Layer 3 of a small transformer language model trained on English Wikipedia (9 layers, counted from 0, width 128). Numbers have three digits each and are written without spaces.
A neuron's activation on a vector x is GELU(weights . x), where the dot is the dot product.

Input weights of the MLP neurons that the questions are about. A number n stands for (n - 500) times 0.0015.
n1: 389630531468211852402651301533393555288579754382611454551380329719449490495422550581462592465412410672488307086571449577403398505568500224630566480513375583611667390471629494519366488615831338585421424579406528645402437635367717519237539492377422604660357523272796637627514307542259451448530569480537717448465487706666626389451394844549609684590380609556515604423357472681343665354400
n5: 457429523516320663595367809732372345389411633693428658458628279478556245725531575467585927504236358474859620698243316650504681355631560414373631581572246650513350582577335690506198307381361793404579686463184538647710539487466702512530318466446376409658173212262684498583425511400456454522492684491355592560498377549543393738822699393543510479482426450708424225495611294686545422429470
n6: 540396619426521250453514498576481538532297455642521665489471250523483634464572466394545532677771405381481435316363281742734660587590522522620405466376467359613539378367374477514594469303117509370550477398339477684486770457605546647839365645777540296657496504412750538410581574303781590754539404663790561641678515496431438448691501359561552486695394454514353199194501547647564548450386
n22: 751277483384422617499710646597546669351499515430476419695370279549232276524280469440638470582678531435439510346572750672655550598452591566661408370471377331339508363348367427528483527653685688557609535281710736574253633581658678382376531608590745342714329403372527551404324417714602487259483429543320827370486236666156438568346234577733583508487712409464426587503415454701467647443440
n23: 637424383458620605682515412527418408560404539470697493424540495529307534357535539450280630717289447479415525666510495565314413298754602588463329472535632306319339426451357434489470614414714470362232458489340650715497496790487468660342442494462380614424438506452411369451719483374501587320554775400361389597423469371569531607587686594618589757242473560371245354506961516315631806693551
n28: 690577156500371382419448376403736197318115536462643775314463293523564547366502329258457604370780276443663526474502446384870664430344680644227390642534649444647575508464356849263385442407349393559536430542406539773666355597439440634297419374613413447598491483468617455281652431624691684449643663510421482792681677487355507457172398648870510496423784391466382633406433719697318363615329
n51: 620499470558551531356633654440280501547489466327605460279397580462648428524272478575522298556624438479594508462538559450663519133458674565164492844559549608607489474307438439618530417559408500701567652310485357453258506312493533561657328428685690445564548512539467499526382385607575470509529469444368660602234285495423370327467523681600488372294575554468339575457607836492495678587645
n68: 562714462688532289639602537613672271734385585387448610476412581587328723435424643297442536575302507473310257560449318560524749302600663584301505435539509400480394376431553323454445361677496498400506558580598500517570424532541507505582663606660547452587610462499799443728567238389329403613531533331560531781408600310507580600643566598507462307568665490333617615611561478426493396188529
n69: 281798445259526405550280504400441450393741532392540372604519645612724560568465551476534561404403396543323587322650465698490661437447225488517457488333456322504552440496645423498582660534518397740339492506446461425323571370238614575365382587608537685296454533770395479397628690250654154438587427618555557706633691605528457362495451399632458746438704600618724220415423497684452637591455
n108: 440562549500623539378652685399553441560797537482397329538643733616603426704505661517564580340537141340636489499406710423456478448352297691553543420393523409323576619307442453518631346500589516454721506686610518529327433453491546469597621690490366715342388466570343621333444363478529694836440432603477656596431439669477451534305442557655368464394420444587322310690331443601391562729521
n109: 389615493431318435568272669691452202555363624729301587219461661515768478587734628533528501499472661385524423303576434480386238413518483721389697293560481365669777384528493706742418757524232602264567369148477193465368389340495495502319350542556407288841408326553387372294474302607598582590439570668659725513815668611215288440466665613426606654590615599523720439583271613569743203656481
n116: 334479602342622717839629296275467332245609285943436457476641312478715251361570210723666551453381425389745719511545583521368530517396643805540767493541665408747562452517470551663441500537516707548624319779489234240472366444481359577503508230483329566473507565463447406483431409379517587662434657547334649509469307660561430454492680500406504539502613431618549517594564580639578447657483
n146: 772570362524590431418400741438125439658659473483610529749415490410515227438691530502598419549446594878458592382562245130422415472500485460548296408779148663445238528464328564342410522281344357422604880625768445328668505581496504513199686716617474597489628495521585689370464533421404430550180451442266399517521620424511556580122627536135367508543433653643573702380417498459645654457625
n175: 584465430822538570415436412613530444475514454387482312491463516548408728270602613506257386783481464623532432583549613299491382605572543423514551578493194312594396275441536602411450461548600451529680480400788455454619605448583875487663704450567521616461562489393639575535706355396263715463699364580506445730596587448370367773398479461585442639515678538528094586641452272441497561502614
n178: 564494437564184456398374434697587511518465380201660501263486602615371485537219630563409647676424538164520305595661574474651410448641531689478665402444601693392727633285601483550807532468566447435594439563576489742720413357566547542509365526359686569350613639458586194421451203559523464344627708741439565431202724608398510319416517665401367496430680833332301533497397503602253318533570
n188: 358511418451359500590859375620770388463385637677510494556654501658513253612594563710793560549517760380603338492490389575385508255410535505543482737554380544500172501648413419456781708500576578293557629472247632112517528725504455360441503299475311342565611619618452354315580404558460522706468633401326424720600543470623382608352437716533445588466500250645389387536758440637480455797435
n206: 534372717617488307468560468290488427620652753471413582270370406540180421564557693508663428393374306585680621522138570259537502262580275617467472554659481290305407174421374378502914335355540635259315125468698552576292351553441354597391388379342678622548668558444665522734589630694508491497528605593488326621698407554441553707511547399505565453638342618576686513656596597832561688636378
n210: 310681656416290706707578657298549613561657408661555626461478574410391346742525398135586593488762469570690747444364386572543355355507434486369386255361431728479279400477628562310264539385529432575518564741485562550408508697480598355595532568516391728613487190380509442352545532531607575478373623588516427419578353534828527663615447436537473729355594220859457485405442346408608354230478
n230: 456548512665400473580639793511637656785491668148362594476629369579420619615620345537653471477500418254796571133423500378438635655411504407556565678272389570857775378255461446527247661609408528783854788507491353440478581427470445292585076391657483708316259650468488716552626578347359661370745567254434624454428390199431154340562341471484484299549480395733473312529404734432432478553468
n261: 270400334647494558433377651492723672554627207517533416311515654538695285715326522807479451424479754393927323018174472517549476702492688527480483444592345523346702473474344141404550564135337357591411446922524794602693630402667367405452530490208541266498470264974685525268415440762442347627462669702411570710353433542818476484474456465457548522546522672323717448615506478575425514391148
n274: 310374251626471413467496628585378583570674499487501583259470663315364618534681322329634595473514340332479620656620455427524441375608445566397509376342219528639386371358514527554467665605596427405509727501391267354580730587528360514495439506522706580324483704412648400307509584570631315476637609616506247500468729479780443585470745561172285665470492668545292589566442410453661522590666
n307: 602449593545617486659391729397463570257418528660587227249544740678570490464622628146230488554508412592579431439459387412446540772693427410567526577484473323195582238502582751273318790643445635438392473362307378347607540633783667714617352405755452585759232608506473593540298591444652465389411336719556454598452576620257515414637488312580336558416643549432513681320462632727193536404531
n330: 496438608575496656697586364122583852538552364506561556706604508501508569443081382747491286473492323682559355600721611094564689669590538376648369519367644528447303404771503671180400403712875382368535228410465408762396494645556443559603565452216594422388236292759521478412540442601410553307633232594749314569711337557352545552536397536422710368569598143671467543488500319455594650566340
n332: 372441492408630405578083501423430686532407323606480190389380312388494448556570229558502646532350440460467370525482604527458522447286413421407472514775534536582525477332736824493475630510537473527441578237455780401693518612691547770563493361451470537576555467600348576715496535567474514408429611518329430633458717647543802425558689728591463441454372284749407546320469750576406618518315
n357: 600642611502508538502380490288578425394409459245499372466577458531609357548595648448224480632560307525550395390504421404534857436405541672819459442816338368614483470463478381775451582494473563549655637492595538328533721750364652219425411346457543585685485648431609482451389224534445622742532609427419386585636465386596357545648525600556473708418600599736360632469461372626471604309249
n375: 711331429504551606543762666605583470623371246457389518444375376537533383254565556613347315566465513613555530327584427684697461539398411410680449326572584652368506458681658576681622460198447404691708363497391343618641284400424535496487421413741580452557527316368354605582526430620893340418314736521284389619581495715527510499427483512569548404445598456645418453624677285380784364461510
n383: 779637467557316610323257271365463536663551217587614312579596710762465331647382207699768574462461570461824268533488267448621473486533562464463314502280565506811445322452721665493516451523408796463238431615499498689382419578324600508362311698618498522625533524429573354575466557350310647438459357520745724543547578305948502689315438500276310556706272605806448626429579285639333594501562
n390: 682353332549654669371440573613475367608376393622262776257197376728448592437542389684387570270961729788359339691528227425363450413742439467456451585766290561423361454600519600639389411389388777650577246309237376624399477485431365577818635528633560314772603471322543263569576395425649350340497376570660604442396445707524663290456576443411609433592639292493571322395370335603611592594628
n406: 632596653373181412549429484592327548473307624445751401704452497528536242494721719533434711711550827753640411409250546421276551491204531598505561427402434506639764575580544389328334485563514442745532438661360432439694356453703635342650651307710519615228188529520379579357185444272611672581496408276500387620688736273608367693315421541766555283599340404503486833336335632433446556554736
n414: 431215526263556379587509362310410388581301505615560600570584625561273654547620339536598599556431494682349540492386395413549369572672652420462575546501750178432434342346415525319466661449498535365565461604562324288598526168434536439191448259582585487583498689292475513465488480565656197520417691505590380657515632517697262481450530678610422464259605407639414656766717502451803652620382
n448: 639455545398281721598471419514542259671518736531489703384173356819598408648340489490333602532649487694581697297378311443527294503503494433327693446546663615701544635638561411507544376164382497516811507275519431501290223443644346475299436627457841380479382475289561582552258633460505459491575589312521554326489645334789360524406693337841674583563344437738473441581506396533576424453496
n485: 468587652445410358558434283510449760776391346507536417496492461582184403636307658569462564401637583680703563639725243505615257440497532573802852517428324399536506413678380481568494279264309460689620384561410355246488737117393501562546372453648446652541395466099457344831426708502665639345643425509372519526809551384434354469543668667668386499419296461611626467366319472701429253668380

Each question shows a token from some text and the vector x that enters the MLP there. A number n stands for (n - 500) times 0.0091.

" The": 361474359396429381301479463505576593490499534413504349618517640253465446578472559521426534462518609407427525531525550547468377644388490407470705596377555475603456563807228607520498542528448816446435506497551421593392400659306515592545863496574586527472601542281520571399554581530528456590452503396554334509517508622522468403597441251567702309462396728500570533529690629434447463415369
The most active neuron and its activation: n406, at about 0.29

" re": 405505478546386406317503486469610628486455450327422278554442612149521503564529620446427616369521589437482315488505659425460382714473463414519631636421604491699291663558325651562588550464433744540413474591507549479236302647402538545527670548512552572527705516402470565463478519417492448566525496467557441441467520707600469386483460278537725317495466861568390551453680615479554509472448
Which neuron lights up most? n383

"t": 375560404474469419332471541522565542412524564356508376578551606285310561572391609382333549531504537454483415487519692505561430586504340401367633693463630487708349742558384598566439507433519700465497466566689536500335485594260435513519631666497579660588581527227362455341466527423369409442525483302454324602536676699669553467620489207575775435525389799511452608388656521497617504388451
Which neuron lights up most? n448

"s": 481431410281496405476541505465526583364572474313451224536578712176345516616536566386357542499465629398464482539562537539493407585513405438513622629356569562652437629593393588615526556460502728495478576606431482504229425706233559594587792542568543566664674472373466587453571546535448354527385485329487419475497546674537505344668515164561640372497410730527412699404513573481516530473379
Which three neurons fire most, strongest first? n307, n69, n210

"go": 415552386447415490359537503452776530430534434602387352665554584203408535495423609508398433400388577459355283473563587595457298681441517551581640597441677457570511758632261643396697553627343610545508607670544370529312378667320448594529695598425492543555713480352433467494527436641493366513532471323550481496507506664549508318709387235459767418561402567533429500394679483466453502446520
Which neuron lights up most? n330

" ": 425471437419423412448501542507629609374489456360426313597533646387430553576473637324432444366482671454557414524449541453448411716560448462529701607387661492709287696581218552578555619567460810596411532515539421579364426726261397563591690510566552518514656477282424540483541556461448424519517498408424435580443504640518430322634451222559650312473412743522356499481706697450543541520450
Which neuron lights up most? n230

"0": 507408434393469417440476597493542575311514462413344506626539648350380455586432550373496600407555592605365430510497674587485355555492398414353667608342598459739390760703305628627443551475384693575447555446555528416267378596323294588542701563501549460518627545347386572583509584512440432480580463447516382479513623614559495394601571237491761380427373789524496662451630615462530444444362
Which neuron lights up most? n448

" an": 538494361461423343332548520527617634455499489394449323629574697257386424496517574499448523409468620415418489527555497528357387639496471481517694656380573459702433514712152591607592446468440698451440570536461437619236387541320587533520762538528525542546600520288483504376558559404500414511530615442514366532542538544560497431537429181515621385447363744472496596666778651420641445437534
The two highest activations, in order: n23, n414

" |": 378499419405632468416489503538604592388453532423379354531561683279476503570502516325342718329502494576396451449524616540534384697544438377358638594418597478636395681591225632518497558578427756548459573582543441512330384572274349572565849550505473559494727508390432621413558564544459490508498489403475389561500504602615540470624423202405694380486329740526444568487571619420592411427370
The most active neuron and its activation: n274, at about 0.23

"ing": 468454404394433509456480510465632624377418545417479381675525697073417547521421647509499562462538648412513403372541679499443413597566394530483565609351527486708480646605279559482625508488341819534451496610440330550330439597318471599622822651485540466557613510263509572428545579457427451486476477470462389482489532576493537461670486217640582388430389701596524701355567556501547529433286
Which neuron lights up most? n6

"-": 440450406444406387493515579487682549427462508342396330562614598309409551490550526421536576418543628421509510511438535597480369576611524428449691581379561469663446650655263480516615634473362843627471685485666492532342409696294454536597724584584470554554639520213419524409462470449393454435519546347458396480401530664640429347570491353666624300496342826296502574402616629556454404482420
Which three neurons fire most, strongest first? n230, n178, n51

"ar": 349495410568430447412489433593572479467445514333507335660471607182371555492463626264320547415525532511398327472446566464452393593568481391387702700528597477652452664570378556482499501452570758545506491614559473560358400638183543531560694631579487703636738595338482458440563475439458381527537388398470369490566456697518471549652496219634742295465395841510387610461701551474583373481508
The most active neuron and its activation: n175, at about 2.9

" per": 425506479459403383389457411382693633382466570392442346520609704289400510612427537320355527306577502459282516506559611484481407557452444499445763684385569579630337670630230752648525585509528772485511541613516458593299324565437436535488670547524570559448661598346401512346561490414531400546481590372553349510443523617600543408520515252479648347580419747502417572381636610568595534482519
The two highest activations, in order: n274, n178

"ed": 397498379355497432429504470531602490442467603410451392637593604162419530520407481560445588426457647440482298446507599443525429590513439526416537515437626579719580575674355663499650592366322684590455547548485461632340318662369399546576787575514618468461711423365418564361567603369469421543466457492414398529463507686551554379693502258649651456425265717565470744337526590465502519449394
Which three neurons fire most, strongest first? n332, n448, n406

"al": 394453323428379486496422420624562584483370495421317329655549683202400478509438552363432571473512591416461499422450596457487352624518581361375644676372483480649525695700348580557636530488470738523496626550548406500371308568285434539587849547600555433604698509334464486391584641432516350520532491409464409427497532588616533524606534246555731359433434685525491695487623611448472499447427
The most active neuron and its activation: n448, at about 1.5

",": 458484297378513410410557462433661488472490491380428325707531682187441487554404509375471637469507499382493357503473596407531415619449528391531616512388615466600444614621242657656511509497434767526439514559583437632369372694232470574538845546600631546530652467332427544429508474565546480502451541372478426475529536655572477426476506338623714337504465749456423552440654636544430476496360
Which neuron lights up most? n28

" and": 466434359437486438364524607447633567427469481415369268623541679326444470543475456426503604516525640362448467505427520520450487698502447491449632642417656464625406702575271589532684552535446796455451578602561380452366280594282442540571911465519630507531668461289431533467457532475544419454480545508481552453513514597565504364621517206504691392485347684513517572488600549526498470496354
Which neuron lights up most? n116

"ad": 338534419417411501498563397471751494363576497381403251626561618134455516485465623473451430489550616545396382431586670556539425647499561261543592626348439454552521814711203613471616584612509760458529610573515519515330480614283473514550594610337499617505633547353374602499511599515444421498481608440360460484582403587474525624590488172363685513428363765513414626283522468500603554418535
The two highest activations, in order: n22, n1

" 13": 369459376408466296441559638513692487405470538378416296642469643162243582637434568459447549440416597466556373426413626509597318511481434419451622648398529461639434595680335677591571639495383807556455572546477437599404463644376520598596666577620530438553696525304414535507556418459410377481543494479548512575446554559507459341639469237528664412570370731522354625572651732462419454421380
Which neuron lights up most? n68

" Ca": 340578501473432351426553503531611587409572516361508300598518743156352481570492607407482454527476455410482371421504552662372319603534529428397678593411551492699236742642265609583546606602475669469475525622550451519313311607305450576543684503467540499495651491256440601470619485606471417592410534501607460495543485575539469313595394402613806435491402725512344658471671581487479413476459
The most active neuron and its activation: n1, at about 1.1

" part": 373448387433398378416452478507555620426442626361472163474541640158511458483458534455489470373599453510462385561534638474454416648437528383506612595444480519673500624675248610546581597466457662478498577648408475482229400608348539644623716605639665450581666474447515463448561626390517499536522529273525454454470581573660472372661429327471645347473427719489428633427771722408554451347484
The most active neuron and its activation: n51, at about 2

"I": 523504295468324381549546563515576518406440532500401326565582588335430541583581459399349524399455608378520359589557577614575342663510445389400691602361500520583436737668284740376524557442400766551461574504443480572406414610270479598555747583457501474546723420242379509543504498607506483487563516439485359544670500571580451341745533407583781280478427566589422619350618623368530408426367
Which neuron lights up most? n5

"N": 542446360353395491569518608532565525359471523456343363644620777307515376518490486425408608392465560462477357556481618480471299614479604353422661582507478586658487756646304633486533581477411830490520610613368437520345421643239423521592737518485410434510672481248420562479470572642489566496629527347437362470632497641623527452576491233497664356474318587592496592491598644253476441466462
Which neuron lights up most? n5

"ute": 470451412416408430365538541502724547308412592440456344547483572175426611464517668339441510458527646629458311411548664533494379702432436323373510528472491431723423701588404615515695556448433765477414562585460387456379380672283494481696791584544528546643739564309431472424532589490511445529484466462479460490554534682546515444603495239539714354485394586547524676338671591460411493366434
Which neuron lights up most? n390

" un": 534466392530437397427485559609703623452470470313461244541553675184448526553482550396449503437444565410481459481416531530440312652440496498451701695409539513665398616602325537508604644545530674509553562529391390513128350687364522508535788577617503508527641478328441542465591519443416441520489556423495443406473523615672347365622533267616575347499388833611514526426623684477568414486471
The most active neuron and its activation: n230, at about 2.1

"sa": 346510344483422523377636495527696467450562439312474325621509587234320506588437686308483543488483572470399282444485658495476336492454474502458644523507525499714411651590414613568646555546515759420487504590576521528380421633236493512628683664617532531515684555232469548451591532509411384543420457240445318500517527653496525354812437235532755358585426802581361662457572497540534503402448
Which neuron lights up most? n68

"ta": 379503407492365498485551451453809566447571594395436351542453668215385437522451651421454554488377538396501427379490564506555297627530497557466579600391565488738500635647347521637631572585496778483484634564450472554325460596249401510548726596487468456596616586343412456515609555550522332551404536380542408402517623676431515375762390207443700276430371790600480600330619610493386512433444
The two highest activations, in order: n178, n206

"37": 547417427454453423411460566390684582347554568503421361576584675121276455496453553468471555450515571466386427421376717584619250559429487426496604656450572463591491676675372605560572541508548777607443542524585533575339430789314480661606709568524577493502615500377452565451465525484435427473368370438592425458437594639530429485570526208517658354339410713527369556480484675559518494439363
Which three neurons fire most, strongest first? n22, n206, n108

"l": 474529362448514438572446469575610510515428559491341237676531731279373524722471694459379442551536611449538446552490630411472273699421522512443456627485602454587444727576364552478524601491441743491475645535556469549213456421294565454531653597548585639428662569187479545429616455511419392554600583469557331413516460593439456454577509236599842396444463711384282533346703530411466508406459
Which three neurons fire most, strongest first? n175, n23, n414

".": 415586372458536456483545467397751528388531542483361282609613787266489622587480460548329505396494625496512347506471570503502431652528435325620743638355521409595414548678251647408574534544422886474378533592438475538350405736240403605504702556419563472529498512398414499411558476473376587546515515379503421431531448646600527462730564359434803390454390714534440529472495605399480466510410
Which neuron lights up most? n330

"n": 540507361293478373464441570479664615414495492513420453620561718285405415515534571475423402313432643480510400537457575424557398552584390415488477608402603527632455735578257599611531591423407797551450528606488454499379407651295455454642789534523579445692676461416461602479490545387475401483565499380557432447508432592658486380593387101532824502521455668511577601409652656461460404393431
The most active neuron and its activation: n390, at about 1.9

"o": 353524343462431507436501540342588537466566479487445386598704598246395428534545576357495528419498590477388514562500538465470242644595520412420629638454619392551422698651363554401650520586387674551487528549614444400273421634294370539508835631526534428549786535291449497438652494648431394615443502341479466456550458626501471431520420220476768458533401692540388691465617624362417568494520
The most active neuron and its activation: n146, at about 1.7

")": 425488439454471392380428428469769606426493522430306271536541597289480539550514457412386631525483616482417390465495627442470391662566458421545620565457557468568419711577301603520400563442481723523441646493614411619278404757227432625557813586568480444463654466425385484436424600546465506629457555405456467487562548678557487326769460323359740298506430677579449643496633552395465501498435
Which neuron lights up most? n332

" He": 478578281413398432389485612496708604487529475426474212570547594117526486572476487497454566453475622463388345485497648561477331717510479489517659653487627412631374706593257656439516582489400728548448517497530403348338355703294426601555675533507499583547633433239447632394552440554435429634453485432447394507629521559614433395638455418560644378484344675663550529453737655445616454417415
The two highest activations, in order: n188, n332

"17": 385517421398395374400561652564723525304434511459422352631547675157344486545495529437400565475575623515430363475452626560426406617470470359394588640426564453647451663698352609585515616492528788599521490575566466479285422758199465614601642521512494456495721564259359436553470491590467507627558415463532491496524543642510382388709465252403576408404399693466383650453643629476535484444424
The most active neuron and its activation: n188, at about 0.62

"V": 404565462429385432469516573472606593407468535441531352578619625265535463477436556270418653432601592394338486473489511444489400656499483378358566482502493537604380737636268617569562592485447784535509500623568459618198306676181422575553617505529513577462746461381415533530504544570426448590488466402497363569683567684583516208754492422526755426428375685546449559540586524339508428423467
The most active neuron and its activation: n210, at about 2.3

" 2021": 412396290376391347431517550485642619472461507415444355512592652122367435459436575490458578464492575512376298494559585533445351635495468353461639548367577509635479554707339736650532561458398785612536572516472490478332385643291472655490658566576589539454708508394413518440545533574549474545410521513621536547437497591622520449708490282518648322470275764474411572489639707391433480446413
Which neuron lights up most? n332

" Do": 399549385483431453368608430470588585504573461487392280598571660223355567577492568480334493450531595377467366476525573535443331515452562546467605661426611442678304701706152673487592633562488739545430521621569429477363352666332472556662687580521446637525688447250414577378573396642499351591451573461481531502569454519564487301637383365501722383427432644510475558389604605408559532352533
The two highest activations, in order: n188, n51

"za": 464575278438433487553638529476702478448534488435473298519577550138425462532459537429335501445479536592458374524463434559501271619562512415507641482490527445719395697678259623477629603655536621503610569560634339423408446597302447482638633500442433400543744541310373519535559493599596511597490533309528473561624473618610436448660376177382834271582506668615445598484562498394440518258498
Which neuron lights up most? n375

" 0": 414499491448434381371501579481607641321410529363440353591557687307404525534477584370467666355515537600385418480505646533517260633498415303337659656461667421660321744647247600566464592564387635543398575539554478499346430574293322499510700631520545481496742478301449599521604592557363407518579512480521414525500548583616537396646515273493631430513372709502381636505673652339489489469420
Which neuron lights up most? n414